Layer 2 of a small transformer language model trained on English Wikipedia (16 layers, counted from 0, width 128).
A neuron's activation on a vector x is SiLU(gate . x) times (in . x), where the dot is the dot product.
The model reads these tokens: "ian" "," " he" " be" "f" "ri" "ended" " Char" "les" " C" "ond" "er" " and" " Ma" "ur"

The vector x that enters this layer's MLP at each token. A number n stands for n times 0.012.
0 "ian": -3 1 -4 20 -13 -32 -32 -11 0 16 -21 -3 0 -4 -12 -3 3 -11 -8 -31 -1 6 1 -20 4 16 35 -5 9 -6 -3 4 -9 5 27 -20 11 -3 -5 7 -13 9 -15 -2 24 7 -5 10 -13 19 11 30 -18 1 20 -3 -13 8 -4 15 11 -12 -8 6 -9 13 -2 -1 -4 -1 -28 0 -2 -23 17 -18 -5 -20 8 -13 -7 25 -10 -12 -2 -2 -7 -1 -11 11 -9 -21 9 32 32 -2 -17 6 -9 47 -13 -9 -13 5 19 -2 -13 21 -3 9 5 -12 -28 -8 23 1 -29 -15 -4 -8 -3 -8 -8 -10 2 -5 -14 -8
1 ",": -2 5 -2 -48 7 -22 24 15 -7 -35 -6 -10 -15 -8 -7 5 11 -1 0 -6 1 28 2 14 4 -5 16 0 -7 -44 -8 4 -1 -21 1 -5 0 -4 -8 -11 10 -21 1 -13 13 24 3 4 -18 3 2 1 26 0 -28 -9 -47 14 8 30 -23 2 -13 4 -21 11 9 15 4 -1 30 -32 4 -39 26 -8 -1 18 -1 6 7 7 5 -7 -5 25 3 15 -11 -2 -8 10 -17 -6 9 -5 -12 -11 -12 -5 15 -1 36 11 12 7 0 11 -10 3 -13 0 7 15 -39 0 3 -12 -3 6 1 8 7 -3 -1 5 -12 -5
2 " he": -8 6 -9 -12 12 21 16 -1 -2 -48 11 -2 -4 -7 -7 5 19 12 5 -2 0 8 -5 -4 -7 12 12 -12 10 -16 1 2 6 -7 22 -24 -6 -15 -8 -8 4 -17 -1 2 24 1 0 -9 0 21 -33 1 -28 0 -8 2 -3 -19 -15 10 -2 -20 -2 4 -22 8 -13 -9 -6 1 -23 18 10 -19 -16 -14 6 0 -19 40 -3 4 15 -9 -10 -33 -40 -31 -20 -1 -7 -17 -6 45 -18 0 -10 -10 16 -38 30 3 16 -3 -8 50 -7 12 4 8 -46 -5 17 -10 -60 6 -25 -30 11 -14 -2 1 -11 8 -9 0 5 17
3 " be": -8 -7 -20 4 0 -1 30 13 -1 19 5 -8 10 -9 8 -5 2 -24 5 3 1 -1 -5 -7 -5 -2 1 -1 8 -4 -10 -8 3 -7 27 23 10 -7 6 1 -21 1 -8 -4 47 -4 2 -2 -1 -7 -40 -10 9 -1 9 -9 -9 -30 -4 12 15 -2 -15 -6 -6 -15 10 0 6 -3 13 45 17 -8 -27 -13 -1 19 -13 35 29 6 29 -19 6 3 -56 -12 -10 -1 -19 10 35 21 16 -8 -8 -9 -33 7 -8 -19 -15 10 -3 -2 -4 31 2 -14 4 8 -20 -3 -17 9 -3 4 5 -25 -8 -15 10 15 4 -2 21 20
4 "f": 15 -3 -12 -1 -1 -10 -37 -5 3 9 12 11 16 -2 -12 4 11 -7 9 -20 2 -11 1 -1 1 5 -6 10 -2 23 3 -8 16 12 0 16 8 -19 -3 -8 6 -26 6 -9 52 -4 11 -3 -1 7 18 -24 13 -2 -46 -3 -25 20 0 45 25 2 -4 -10 7 10 -2 6 8 1 -52 -25 0 -10 9 -17 2 3 2 4 18 17 -2 -9 -15 -8 14 23 -15 -21 -9 11 1 2 -10 0 7 -13 -7 1 10 6 -39 -4 22 35 -7 -15 10 14 -13 12 2 -13 11 5 10 -15 -26 6 -27 -10 7 -2 -2 -6 -29 -10
5 "ri": 9 -5 -13 -8 -3 -1 6 -19 2 -2 -6 -2 -5 -3 -4 4 28 -24 18 12 -3 16 -1 -3 6 9 20 19 -12 8 -6 -8 6 13 -35 -6 6 5 10 10 4 -29 -6 20 15 -7 -3 -4 18 4 -13 8 -69 -8 -2 -16 -16 5 -7 28 0 -9 -12 5 -8 0 4 -21 3 -2 2 -1 1 -29 7 22 -4 14 -30 -13 1 6 -17 -24 9 10 -19 -20 -5 3 -6 33 13 -11 37 -10 -14 43 2 19 -11 20 -2 5 -15 -2 15 -16 6 2 47 5 12 -1 -5 -2 25 16 0 -11 23 -14 -17 -22 -12 0 -18 -10
6 "ended": 11 -5 4 -12 3 -22 8 -16 -2 16 -1 6 16 -1 5 3 -4 8 -1 -13 -2 -33 -3 2 -9 2 -10 1 4 -13 4 22 -4 8 47 -21 24 0 5 22 6 26 1 -22 -40 18 -2 6 -27 -4 -4 0 -55 -12 -94 -4 -1 -18 6 -6 4 -5 -3 4 12 5 4 14 -3 -2 -13 -18 -4 -14 -16 -19 3 14 22 -42 -9 8 0 9 -11 12 12 5 12 3 -5 6 15 -20 12 11 16 5 -26 -12 13 -13 22 3 5 -21 -12 -25 5 6 56 -3 -20 2 -1 -15 0 23 6 18 15 -13 -27 6 -2 -2 3 5
7 " Char": -13 1 -13 10 -12 -3 6 18 0 -20 2 12 -2 11 -5 5 -11 5 0 -5 2 19 -3 8 -4 -11 -16 -1 17 -9 4 28 13 10 24 -14 -8 -8 0 -7 10 -1 10 1 5 -13 -3 -10 -5 -4 53 22 35 -2 -27 3 3 -19 -7 37 -10 -5 0 -6 -1 -3 3 26 1 3 -46 2 -9 38 24 26 -3 15 7 -15 -31 15 10 0 -21 5 -3 1 11 -3 -19 -2 -3 28 -20 -25 -13 -24 -40 9 2 -6 26 -8 -1 -8 5 -4 13 -14 -7 -18 7 -5 -20 -4 7 -15 -13 13 60 -18 -7 11 13 0 -25 14
8 "les": 3 -6 24 -20 13 8 1 -36 -3 4 5 -8 -3 -1 -4 -5 15 14 2 0 0 -24 -5 -2 -1 -5 6 5 22 10 -8 0 -16 0 3 22 30 -14 -9 -5 -8 22 -17 -15 19 10 -1 14 -2 2 -15 33 -36 -3 12 -25 -7 30 -6 -23 16 3 1 1 3 1 5 3 30 1 23 2 1 -23 1 -1 5 19 -12 -21 13 19 16 -23 -18 18 -9 -37 1 -3 -1 12 25 -15 -11 0 -24 -19 -31 45 17 10 0 -4 -2 21 21 18 -1 -16 2 5 -15 -5 -20 6 -11 29 4 -1 -9 15 6 -22 -5 -4 -16 6
9 " C": 2 4 10 56 8 -6 17 0 1 10 8 -6 3 2 11 5 10 31 -13 11 -1 32 2 -6 -6 -5 0 3 -4 6 -1 19 6 -8 18 -16 3 -1 1 8 4 -16 7 -12 4 -1 -10 8 -11 -15 3 12 22 3 -44 15 3 -7 14 29 2 -8 3 -9 -18 8 -5 6 -5 0 -13 -12 3 18 30 24 8 -6 -10 -8 -15 2 5 1 -12 -11 -2 -23 -16 3 -15 7 -19 -20 5 10 0 -19 -12 -43 -5 -14 13 -1 -11 17 -11 -7 -19 10 -13 9 -17 10 37 6 -2 -16 -42 -4 -1 10 0 -2 -8 -9 -35 7
10 "ond": -3 7 -4 20 4 2 -25 -16 -1 -9 -17 5 11 3 6 1 9 -24 7 15 -2 -21 1 5 2 15 12 2 -9 -22 7 -1 2 -12 -14 21 11 -12 7 13 -1 -18 -9 -21 -50 -4 -6 8 -11 -2 36 -6 -5 -8 56 -30 -26 22 -15 12 -6 3 7 3 -21 15 -26 -10 6 0 18 -3 3 -20 3 -4 1 10 -7 31 -6 -18 -30 1 -17 -3 -28 36 2 3 23 -8 -3 9 25 0 16 -31 -29 20 0 4 -60 3 -2 -2 -9 -6 -9 5 -5 7 -9 2 -9 -9 6 -7 -26 3 -24 7 7 -14 -5 -2 23 -14
11 "er": 8 3 23 -18 -28 -10 -14 -13 -1 7 2 -1 -11 -3 -12 5 -4 -13 18 -5 -3 36 -5 21 7 -6 -9 0 0 -11 -1 7 -28 1 24 16 10 27 7 4 -8 11 -4 8 -4 -1 1 4 13 -4 27 1 12 4 2 -23 -41 24 -9 23 15 -13 -2 -11 -6 1 -13 0 5 4 -10 20 1 -30 -6 -1 0 2 3 -10 19 11 -9 -19 -3 23 17 -13 4 2 -5 -8 -23 -6 -8 -9 7 2 -1 22 -3 22 21 -8 -1 -8 -11 -11 10 20 30 -12 -15 -1 -2 11 -29 -23 -3 -6 -38 4 -20 12 15 -7 -14 2
12 " and": 3 4 2 -3 -2 -13 8 -14 -5 -3 -18 -3 -6 7 0 -1 21 -37 6 1 1 46 6 4 13 11 2 13 -2 -22 0 -20 4 -1 13 -6 5 2 -5 -7 -19 4 2 -14 2 22 -1 4 3 9 2 -6 -12 0 -43 0 15 -15 30 13 -5 -2 -11 12 -32 13 -3 5 -25 0 -5 -2 4 -53 1 -9 7 -1 12 -4 3 -7 8 -5 14 26 11 -19 -10 -13 -16 8 8 -20 -24 -2 -6 -4 -10 -26 19 -5 10 3 -4 -15 -8 -24 14 -12 -22 -3 21 0 -36 5 5 0 -2 -22 -10 16 -36 25 8 2 20 -5
13 " Ma": 4 2 -5 -26 -7 10 36 -8 -3 -35 8 -12 1 1 6 8 4 23 11 -37 -1 -75 6 28 4 1 1 -1 7 9 -5 1 5 -8 32 -2 -2 -11 5 -6 -1 -1 3 11 9 15 0 -6 32 7 9 9 32 4 1 18 -39 -11 -4 37 -6 -4 4 -5 -5 0 7 -13 -18 2 -35 16 -8 3 23 10 -6 10 -5 21 12 -9 -7 -3 21 -15 -52 12 15 5 -15 17 9 -9 -8 5 -12 -49 -15 -3 11 12 -20 7 -16 21 1 17 6 -17 15 7 27 2 -8 5 -4 17 -16 10 26 -14 -11 -6 9 -4 -3 -19
14 "ur": -4 -5 15 19 -13 3 -35 33 -3 28 7 14 13 20 -9 2 0 26 8 27 0 12 -1 -9 1 -12 15 3 12 2 1 7 -14 10 -7 13 9 -7 3 -2 -9 9 -2 -2 -1 -7 2 -17 -17 -12 36 -6 2 2 32 -9 -8 31 0 -10 -6 -11 0 -2 -16 5 -8 -15 -19 1 -17 0 10 -3 12 -7 -7 5 9 7 -18 22 12 -14 6 17 15 4 -3 -19 3 -18 -17 9 2 -10 10 8 5 2 4 -18 4 9 0 -48 3 3 -20 14 24 -1 -16 -4 13 -5 2 -53 7 -5 -26 -19 -26 11 -3 -4 -33 -26

Each question shows the input weights of one neuron of the MLP. A number n stands for n times 0.0027.

n295 gate: 17 19 2 11 -13 4 -6 -18 5 -9 17 -8 6 17 -14 16 -4 27 -12 -4 13 -17 -28 5 4 -35 4 -3 11 24 -8 22 -15 4 13 50 -21 15 24 -9 -2 -15 -23 -11 4 6 24 11 -18 -13 -1 1 -7 -3 14 -24 0 -16 14 -4 -3 26 -38 -4 -22 -23 -7 -1 37 11 -16 22 7 -6 -31 -17 15 4 -5 -1 16 -6 6 29 9 23 3 16 24 25 -38 14 -31 -24 5 -22 -6 9 29 -20 -22 -11 -16 11 6 -37 -9 -21 -9 -12 -4 -25 28 -22 5 -1 3 21 -5 36 5 -24 22 -21 -11 -8 -24 34
n295 in: -13 17 -12 -10 -2 2 0 -18 14 9 15 -19 14 -36 -1 23 12 18 11 1 5 18 -19 10 16 6 -4 -31 3 -17 -6 18 -14 -42 -4 12 13 10 10 1 10 -10 -2 -36 5 -38 7 2 -29 27 -10 4 -11 -6 16 -19 -20 -7 8 3 -8 34 43 -10 -6 -21 34 1 -4 9 -49 -6 14 20 -6 7 -27 -45 -23 -1 -5 -14 12 44 1 -30 16 27 -5 -6 -16 -8 14 -4 15 -12 -2 -5 15 10 15 -27 -4 12 22 -23 -6 -24 -29 1 39 15 13 5 27 -9 -11 3 -6 10 -4 5 -1 0 -13 -17 22 -8
On which token does it fire most, and how strongly? 12 " and", at about 0.01

n187 gate: 2 -28 -7 -25 7 7 -4 -11 11 -13 2 13 0 0 23 6 3 12 4 4 42 12 -12 -2 5 -9 -11 -8 -17 13 -18 34 27 -13 8 18 8 0 14 19 31 -10 -9 33 16 5 29 1 -19 -21 -18 -21 7 -7 8 -8 -8 -19 -14 21 23 1 9 1 -31 13 -7 -13 -2 6 -18 24 25 -2 16 4 11 -7 17 -9 -7 11 -7 25 -18 -13 8 -15 15 0 0 15 -14 -12 15 -12 -29 9 -2 -4 21 -3 -3 -15 -23 -20 -4 -2 9 -20 -6 20 14 -12 4 11 -18 -14 14 -21 6 -10 25 -11 -5 -6 30 34
n187 in: 16 -12 -4 2 8 15 -5 13 -6 -7 10 23 -18 6 15 5 10 10 7 12 20 -2 40 4 22 8 -6 -25 -11 3 -24 15 -38 -33 -9 21 37 0 -13 7 9 -3 16 2 -13 -2 36 1 7 -8 29 -10 9 17 -10 -11 19 -6 13 3 -13 5 0 2 -6 -8 10 -17 -8 8 -5 20 -13 6 -18 15 -13 -9 18 -9 -5 4 25 2 12 -16 0 -1 -9 18 15 28 -3 -5 -14 -11 -7 11 26 5 -31 -19 -33 -4 -10 -1 -6 -18 7 -30 -8 3 16 1 10 10 -38 1 12 3 -5 -12 -10 36 2 -12 16 -2
On which token does it fire most, and how strongly? 0 "ian", at about 0.0048

n288 gate: -3 13 0 -3 -8 -3 -10 -19 -9 -5 -3 -5 -14 -2 0 -18 -5 7 -1 -8 -15 0 14 -9 -6 -3 -15 3 7 -6 4 7 8 -15 -5 -7 -2 -4 -6 19 6 -1 -4 -8 -6 7 4 7 -8 -1 0 -6 10 3 14 7 16 2 -13 6 -6 19 -26 -17 -3 -3 -2 -1 -1 6 8 -16 -15 7 5 -3 -17 -2 -4 -4 3 -3 -10 8 -3 4 10 -4 9 6 -8 9 -3 3 -6 3 6 6 -19 2 -9 -3 -10 -7 -17 7 7 -5 8 1 -1 2 -15 3 -5 -14 -7 4 2 -14 -5 -10 -12 4 9 12 -14 13
n288 in: -6 9 -6 -3 11 2 4 14 -10 -4 -1 -9 24 -5 19 -5 -5 -4 -1 3 24 0 -3 -5 8 2 -5 -10 -13 -3 -26 -1 11 1 0 17 -5 -11 -18 16 3 5 1 23 -10 13 13 -11 4 -7 -5 -4 -4 -27 -9 1 -4 13 -20 9 -2 5 -5 13 -9 -9 -7 -10 3 5 2 1 -26 3 -3 -6 -6 15 -6 8 -9 -13 -1 0 -10 -5 -11 -3 -5 -7 3 6 -7 -7 -8 -1 -7 -10 -13 7 -10 -13 2 -28 4 1 11 6 8 -11 -7 -5 -6 -14 6 -3 14 -4 -7 -11 2 0 -5 6 -4 9 7 -1
Which token does this neuron like most? 10 "ond"

n215 gate: -28 -23 2 16 -16 21 19 18 -18 -32 -14 -21 12 -6 -13 7 -13 -26 -4 -6 -7 -22 -3 5 6 -17 -9 -6 31 -6 4 -41 0 -7 -37 -18 57 -6 8 3 19 -28 -21 3 -25 -55 -3 7 9 21 -12 0 4 11 -12 0 11 -5 -8 -2 25 -12 1 -10 11 -24 4 45 22 -7 -15 -22 -33 11 -6 -10 -29 3 6 -6 20 -13 -1 -1 16 4 21 -22 10 -18 5 -13 -8 16 -1 -14 -16 -19 -28 13 -15 8 12 12 -1 2 -41 15 -25 -3 3 -4 -15 16 0 -10 33 15 18 7 16 4 10 6 3 25 31 -31
n215 in: -7 17 -1 -23 -1 -8 -11 18 -2 35 5 4 -7 39 -34 27 -12 -7 16 -34 -26 0 7 17 -11 -13 -13 -15 -16 12 10 16 -1 -26 -15 23 18 3 -8 28 -6 -49 15 31 -13 -29 0 -2 -36 -4 -40 -5 11 -15 -1 -21 14 3 -20 -23 -11 -8 18 15 0 4 8 -2 23 7 1 18 -25 -10 4 -1 4 11 -20 -13 17 -9 4 8 -11 20 -24 25 0 0 -2 -2 -11 10 5 -19 -7 -34 -27 0 14 2 8 -16 9 14 13 3 -7 -18 -21 -13 9 13 -19 -9 -12 -9 7 -7 -11 15 -9 -17 14 -1 -2 4
Which token does this neuron like most? 9 " C"

n135 gate: -18 14 1 -2 25 35 4 -3 35 -29 -6 8 -3 -24 19 -1 -4 -18 14 9 20 -22 -5 8 9 14 5 -12 11 31 -21 8 -19 -43 -19 -30 38 -10 -17 -34 12 1 1 10 -19 -13 -30 -13 -2 -2 4 8 -4 -3 27 -22 24 -12 -3 8 6 16 26 -22 1 0 23 4 -7 9 -41 -28 -15 9 -1 -16 -9 2 -41 -18 -23 3 -27 6 22 -1 12 -15 -20 -1 -1 22 20 -32 20 -13 10 -3 -19 -21 15 -48 36 -1 38 -5 -13 7 23 13 -12 2 -9 5 -7 47 52 20 -8 -8 8 7 -7 -12 37 -7 2 -19
n135 in: -39 4 -24 -22 35 0 -18 -6 -1 -24 -20 4 4 1 -21 -2 2 -33 -25 -19 24 8 13 -20 5 15 -8 -26 -48 18 -4 22 -7 -26 3 24 5 -16 -18 6 -15 11 2 -16 -12 8 -13 13 -1 14 -34 -9 -5 -6 10 -24 -21 13 1 -12 -17 2 -6 11 -34 -3 23 31 1 -5 3 -5 -31 7 -16 0 3 33 -18 -2 -3 -3 -44 4 6 -3 35 17 -20 -1 9 18 -43 -20 3 6 2 -9 24 17 22 -5 -3 15 -11 41 25 10 22 -26 -10 -18 25 23 -9 14 7 4 -25 -12 -13 10 16 -10 -7 -34 -18 3
On which two tokens does it fire most, strongest first? 14 "ur", 3 " be"

n49 gate: -2 7 -5 -3 -13 13 -2 -5 -6 -5 -13 -19 19 -4 7 18 -10 5 11 -9 18 12 -1 7 -3 15 -10 -15 16 -10 5 -27 -1 0 4 -13 16 4 2 24 -7 21 5 9 8 -1 23 5 2 -4 14 4 -31 -4 -5 -7 -12 11 -6 8 -2 2 -18 -10 -12 5 0 12 -13 -7 -11 2 -14 14 0 -9 2 30 5 -10 -7 -2 12 0 6 -11 2 16 -2 12 3 -22 2 3 3 6 -10 4 8 3 9 6 -10 13 -26 11 6 -1 -14 -14 -10 9 -10 5 -4 -6 -6 25 -1 -4 -6 2 -17 8 12 -1 27 -25
n49 in: 9 1 0 1 -6 5 2 12 -19 -10 -17 13 14 21 -13 3 -13 -14 -18 16 -2 -8 15 17 9 9 -4 3 -2 -2 7 -11 2 -11 2 -10 -27 -16 10 15 -9 5 -15 -3 3 27 -9 15 5 5 4 8 7 24 -14 17 0 14 16 3 12 -27 2 31 6 -2 -7 11 31 -17 -11 4 -19 -12 -26 -7 12 18 6 -5 16 -10 14 -21 -8 10 -20 12 -11 -5 -26 14 -12 1 16 -17 18 20 -4 -9 3 -9 4 3 10 -15 14 8 -4 -2 -19 20 2 -22 -9 -11 3 2 3 -1 -1 0 -8 -12 5 30 1 4
Its three highest activations, in order, are on tokens 12 " and", 6 "ended", 9 " C"

n36 gate: 10 -10 0 -6 -11 5 -1 5 20 6 4 -9 -30 8 0 9 1 -1 4 -1 11 -7 54 1 -7 6 3 -18 1 -2 7 2 -14 4 4 6 -3 -16 -33 -6 -1 4 -1 10 -1 -2 14 5 0 6 -8 -12 6 6 -12 -16 10 -12 5 -5 7 9 -5 -7 14 -2 -14 15 -1 16 17 11 23 -10 -5 2 -10 -2 15 2 2 -6 1 12 -24 -3 6 5 12 5 -3 3 3 0 -7 -7 7 3 11 7 -7 9 2 4 9 0 17 4 2 -1 -8 5 -6 -8 -8 2 0 -5 -9 -10 -12 -1 -5 4 21 4 -11 16
n36 in: 1 -7 -9 -5 -10 -9 -3 -6 -23 2 23 5 -17 0 25 8 6 10 -1 15 -6 -3 23 -6 12 13 4 12 -14 3 -2 7 -10 -13 11 4 -40 6 16 -8 -4 -12 -7 1 4 1 17 -3 5 10 1 -10 -7 12 -1 -1 0 3 4 -4 -13 -18 8 -15 1 -1 18 5 5 17 -3 -4 2 7 -4 4 -1 2 6 4 -19 4 2 -1 3 7 -1 -7 2 9 -16 4 7 -14 -10 -6 -6 8 -7 -8 -20 6 1 18 -13 -4 8 -20 5 -5 3 2 -12 8 3 -3 -17 4 11 -1 2 2 5 -5 15 -17 -24 -5
Which token does this neuron like most? 10 "ond"

n233 gate: 13 21 2 -1 -2 2 25 7 2 -10 2 -6 17 -3 -21 -12 -17 -24 -8 9 22 -22 12 -19 -31 9 -15 -37 -24 11 27 31 5 -5 -9 -3 -10 12 26 13 12 -16 -18 -9 14 -13 -1 2 24 -14 -10 4 -24 27 2 40 -6 -13 -14 11 -3 -4 -19 -3 -25 -14 -4 5 11 8 20 5 -27 -6 -3 12 5 -31 8 -1 2 27 -27 -13 24 6 1 -1 13 15 -24 -12 11 39 -4 -16 0 -4 -19 16 10 21 -10 -9 19 -3 2 -16 -1 -9 -3 18 -16 1 -3 -16 -25 -1 -1 -35 1 -26 -6 2 9 3 23 56
n233 in: -1 13 -1 3 22 16 7 -9 15 -5 0 -30 -2 14 -49 30 -13 -12 -8 -40 19 -5 -18 -11 -6 -12 -34 -29 -12 -1 5 16 1 1 27 -25 3 25 -3 -20 16 1 -6 -24 18 -43 0 -5 3 13 -5 26 -31 21 11 2 -25 -14 15 3 -4 44 -12 -22 -10 4 29 7 12 9 -10 16 -1 -6 -5 30 -12 -28 4 -11 -8 -13 -4 -13 20 -12 0 3 18 -22 16 -21 27 13 20 -5 1 1 0 12 1 28 -17 -5 23 7 -8 9 -24 0 -4 6 0 15 11 -11 -13 -19 32 15 0 23 7 34 3 -7 19 -18
On which two tokens does it fire most, strongest first? 14 "ur", 0 "ian"

n248 gate: -10 -10 -2 -1 1 4 -2 -3 -6 0 -13 1 -4 0 -2 13 -2 5 -2 4 15 2 -14 2 1 4 5 2 -11 -1 -19 -5 -1 -1 0 3 -3 -7 0 5 0 2 -8 -8 5 -1 -11 1 1 3 4 -3 0 -14 2 5 -4 1 -3 2 -2 5 29 -15 -2 6 1 -2 -6 4 1 3 -3 5 2 -4 15 -3 -3 -4 6 -5 -1 6 4 6 1 2 4 1 -3 -3 -2 0 2 6 3 5 3 3 -4 -10 -3 2 -1 3 2 -1 6 4 -1 -7 4 -9 5 -2 -6 -2 4 -2 -3 3 -1 0 -11 4 -1 -7
n248 in: -3 2 -1 1 -9 -5 -6 -1 5 1 7 3 -9 17 -4 3 4 -9 -4 7 13 0 7 0 7 -5 -6 -1 -2 2 7 1 2 0 -2 0 5 -13 -7 -1 1 2 6 -3 -2 -1 -8 9 4 1 -2 -7 1 -10 2 0 3 -3 -1 0 8 -6 -7 -5 -3 3 -4 5 8 4 3 -1 13 4 -5 -1 -1 2 -4 -2 3 2 -1 -8 0 -2 5 -4 4 6 -3 -1 -5 3 1 6 2 2 1 1 1 0 4 -12 4 -2 -3 3 -2 6 -3 5 0 3 -2 -2 -6 7 2 4 9 0 4 1 -3 -1 8 3
On which two tokens does it fire most, strongest first? 13 " Ma", 1 ","

n32 gate: 3 12 -1 -7 -7 17 3 53 -17 -5 16 11 -7 -12 -2 -1 19 -18 23 -8 6 -22 -43 18 -31 27 -1 -11 -2 26 -13 -3 -26 16 4 9 17 23 -8 19 -32 -54 0 -8 -14 20 27 -16 -18 43 8 -14 7 -19 21 -12 15 -2 15 -8 -27 -22 -28 6 20 -18 22 5 -4 37 26 -6 -6 -30 3 26 9 28 5 -6 -13 1 5 1 18 14 5 -28 -19 9 3 10 -34 17 8 11 -22 2 -37 14 -26 -11 -39 16 -19 0 -15 -10 -34 4 -19 -26 -8 -15 33 -26 8 17 2 -22 -8 22 14 -56 -26 -14 -21 5
n32 in: -12 -8 2 12 13 11 8 25 -9 -31 29 -2 -28 -32 5 35 13 3 6 11 26 4 -18 24 12 18 -27 -1 -7 7 -5 23 -13 36 10 15 11 -10 -10 22 17 0 -10 29 38 1 4 -32 -58 28 1 -29 18 1 26 -20 3 -19 13 0 16 5 -8 21 20 -12 11 8 -8 37 -33 -3 0 -19 -3 18 31 23 -24 -3 -40 18 8 -4 12 -2 -19 -18 19 -23 -5 0 16 -1 38 2 -17 -21 -32 11 4 -23 -35 10 -12 11 -37 27 -48 27 2 1 -24 -13 24 -6 12 31 25 -19 12 4 -20 8 -19 -9 9 -11
Which token does this neuron like most? 3 " be"

n223 gate: -2 -6 -38 -33 -13 17 -8 -14 1 10 5 -7 -2 7 41 -5 -18 -14 -5 17 -7 -27 -19 15 -10 18 -2 -7 -28 23 6 36 -9 -6 -29 14 24 17 5 -12 9 8 -5 11 4 -4 11 -12 -4 -20 -12 -28 -9 22 19 6 18 -6 3 13 11 -7 -2 -10 0 -5 21 -11 10 17 6 27 -38 7 12 -15 12 34 12 -14 -24 -18 -12 4 11 -6 -16 -3 -6 -2 -24 26 16 -4 -19 -8 -33 -4 17 -18 -11 14 -21 -2 -26 -5 -15 -31 18 1 -39 25 -5 -7 30 11 -39 19 0 12 -5 8 1 9 7 12 8 18
n223 in: -13 -29 20 16 -1 -10 -3 -33 -26 -20 -10 16 -21 2 2 -7 12 12 -36 24 -8 -14 -7 17 -47 -9 -3 40 4 26 -43 -1 2 25 -8 8 13 -18 -19 3 6 5 -19 -5 1 -3 17 23 9 -11 -18 5 -6 -18 11 -1 -17 1 -3 -11 -12 -9 -39 6 31 41 -24 -4 35 -30 -11 -13 25 -9 -2 -8 31 -2 -7 4 18 -7 17 6 -2 -7 7 14 -19 -7 -9 -1 -6 -34 7 34 36 4 30 5 23 -17 6 -38 19 12 1 12 11 48 6 14 0 17 1 -9 -28 10 -11 -7 -5 26 6 -5 12 -2 -26 -26
Which token does this neuron like most? 7 " Char"

n24 gate: 10 13 -20 2 4 12 -12 -14 -7 17 12 17 -17 1 26 7 -4 21 8 2 -14 15 13 9 -1 3 -10 28 1 9 -23 -2 10 -7 -27 22 -30 17 -29 -17 20 -13 -20 -14 -11 -2 29 -13 -22 -5 -7 28 15 -17 -9 9 2 -31 -13 -10 -6 -36 -1 1 -16 -18 3 38 -33 4 -4 16 12 -16 -15 21 -1 -6 -2 15 1 7 2 -19 6 -13 15 2 10 -16 4 4 -6 -14 3 -6 -20 -24 14 -3 -27 -30 -8 -15 -19 -13 8 1 2 0 -24 -6 10 -17 -4 0 -19 21 3 12 5 4 -23 -6 -18 -7 -24 -6
n24 in: -6 17 -1 10 -18 5 -18 -11 7 14 -1 4 -19 -6 -2 -8 13 11 -3 -14 -3 0 22 17 4 -27 -5 23 6 11 1 0 1 -28 -25 10 8 15 9 1 12 14 8 5 0 14 33 -10 -17 -6 -19 25 18 -23 -14 13 16 -19 -23 -5 -36 -34 -20 12 -17 2 -19 12 -10 -10 10 0 5 -6 12 17 6 6 -8 13 9 8 -10 -13 -1 35 14 0 4 -10 -5 0 20 -13 -17 17 -30 -22 -15 -24 -21 -9 -3 -12 -15 -2 11 3 31 22 -3 -20 -12 -15 -2 -36 13 0 -7 7 -6 9 -20 -7 -19 -6 -13 -20
On which two tokens does it fire most, strongest first? 9 " C", 12 " and"

n299 gate: -46 3 -31 -4 3 24 -2 -16 2 -24 -11 -5 8 -8 -25 -11 4 -15 -22 -29 12 23 14 37 -8 -33 -9 36 -17 22 -19 0 28 -3 10 23 29 29 -21 21 26 15 1 20 10 20 -2 -9 -10 -12 -2 10 24 -19 9 -25 16 6 13 -24 -3 31 4 9 -20 -11 13 -6 21 -10 -3 -9 -8 10 -16 -1 7 -2 -25 -1 -24 -13 15 13 5 3 -6 1 4 -14 -10 -11 20 -6 -24 0 5 4 15 -3 -10 -31 27 7 -24 25 17 -15 31 28 0 -4 13 -8 -8 -20 8 -13 -29 -2 7 5 1 18 -7 6 -26 18
n299 in: 14 10 49 -19 20 13 -8 -8 3 -19 -1 -10 -4 -1 -27 3 -3 -5 14 24 18 -8 40 -12 -10 -18 4 2 -1 23 -2 5 25 -2 6 11 34 13 8 -1 9 -2 6 9 9 0 4 -10 -48 -13 -7 -23 -4 -26 23 -13 -7 -5 -6 12 12 26 -15 -14 11 -17 -13 0 -16 -26 -20 -9 -34 -28 45 -8 9 19 -5 -20 20 -15 -12 35 19 27 -6 -13 1 23 29 6 0 -13 -23 -9 22 -23 -13 -26 5 -30 -16 -5 -2 23 -11 30 27 2 4 -13 -11 -2 23 -28 9 -3 -4 13 -14 -9 0 1 28 -1 -2 6
On which token does it fire most, and how strongly? 0 "ian", at about 0.0043

n85 gate: 24 -4 -36 -34 11 22 -38 3 8 13 13 41 -6 -19 -12 1 -50 11 -39 -21 -4 -4 32 -19 7 16 3 -5 -16 22 16 -2 -19 -14 15 -11 -45 30 12 14 -14 31 5 -17 14 -2 2 -22 -2 -22 26 8 -2 17 4 -4 -8 -13 -2 2 1 11 1 13 -21 21 -2 30 -37 -1 2 -18 -11 3 -6 37 -43 -24 16 -13 17 5 -11 -7 9 6 -18 -7 9 20 9 -11 28 19 -2 8 -7 11 2 -5 -10 -5 -24 -10 6 -3 14 -40 -3 -31 -3 13 11 -16 6 14 8 -25 -18 5 -11 19 11 12 -1 -10 -27 2
n85 in: -17 4 -21 22 -7 20 -7 -9 -15 16 38 -16 -3 -15 -7 -30 5 35 -14 -5 -25 -20 -1 -7 6 -2 1 6 -8 18 11 3 14 -7 2 -6 13 -13 19 -18 4 36 -1 -25 28 5 7 -13 21 -16 -17 28 11 11 -7 2 -16 -16 17 -1 -36 1 -33 -12 -9 7 13 -2 -26 12 20 -2 -18 7 8 5 -2 -19 10 39 11 -7 -22 0 19 -1 -24 9 15 23 -30 -16 20 0 1 4 -19 37 17 7 -19 -3 -23 -22 26 3 -5 -3 3 6 15 -6 10 -13 -1 14 -14 -4 -1 21 1 -47 16 36 -48 18 17 8
Which token does this neuron like most? 1 ","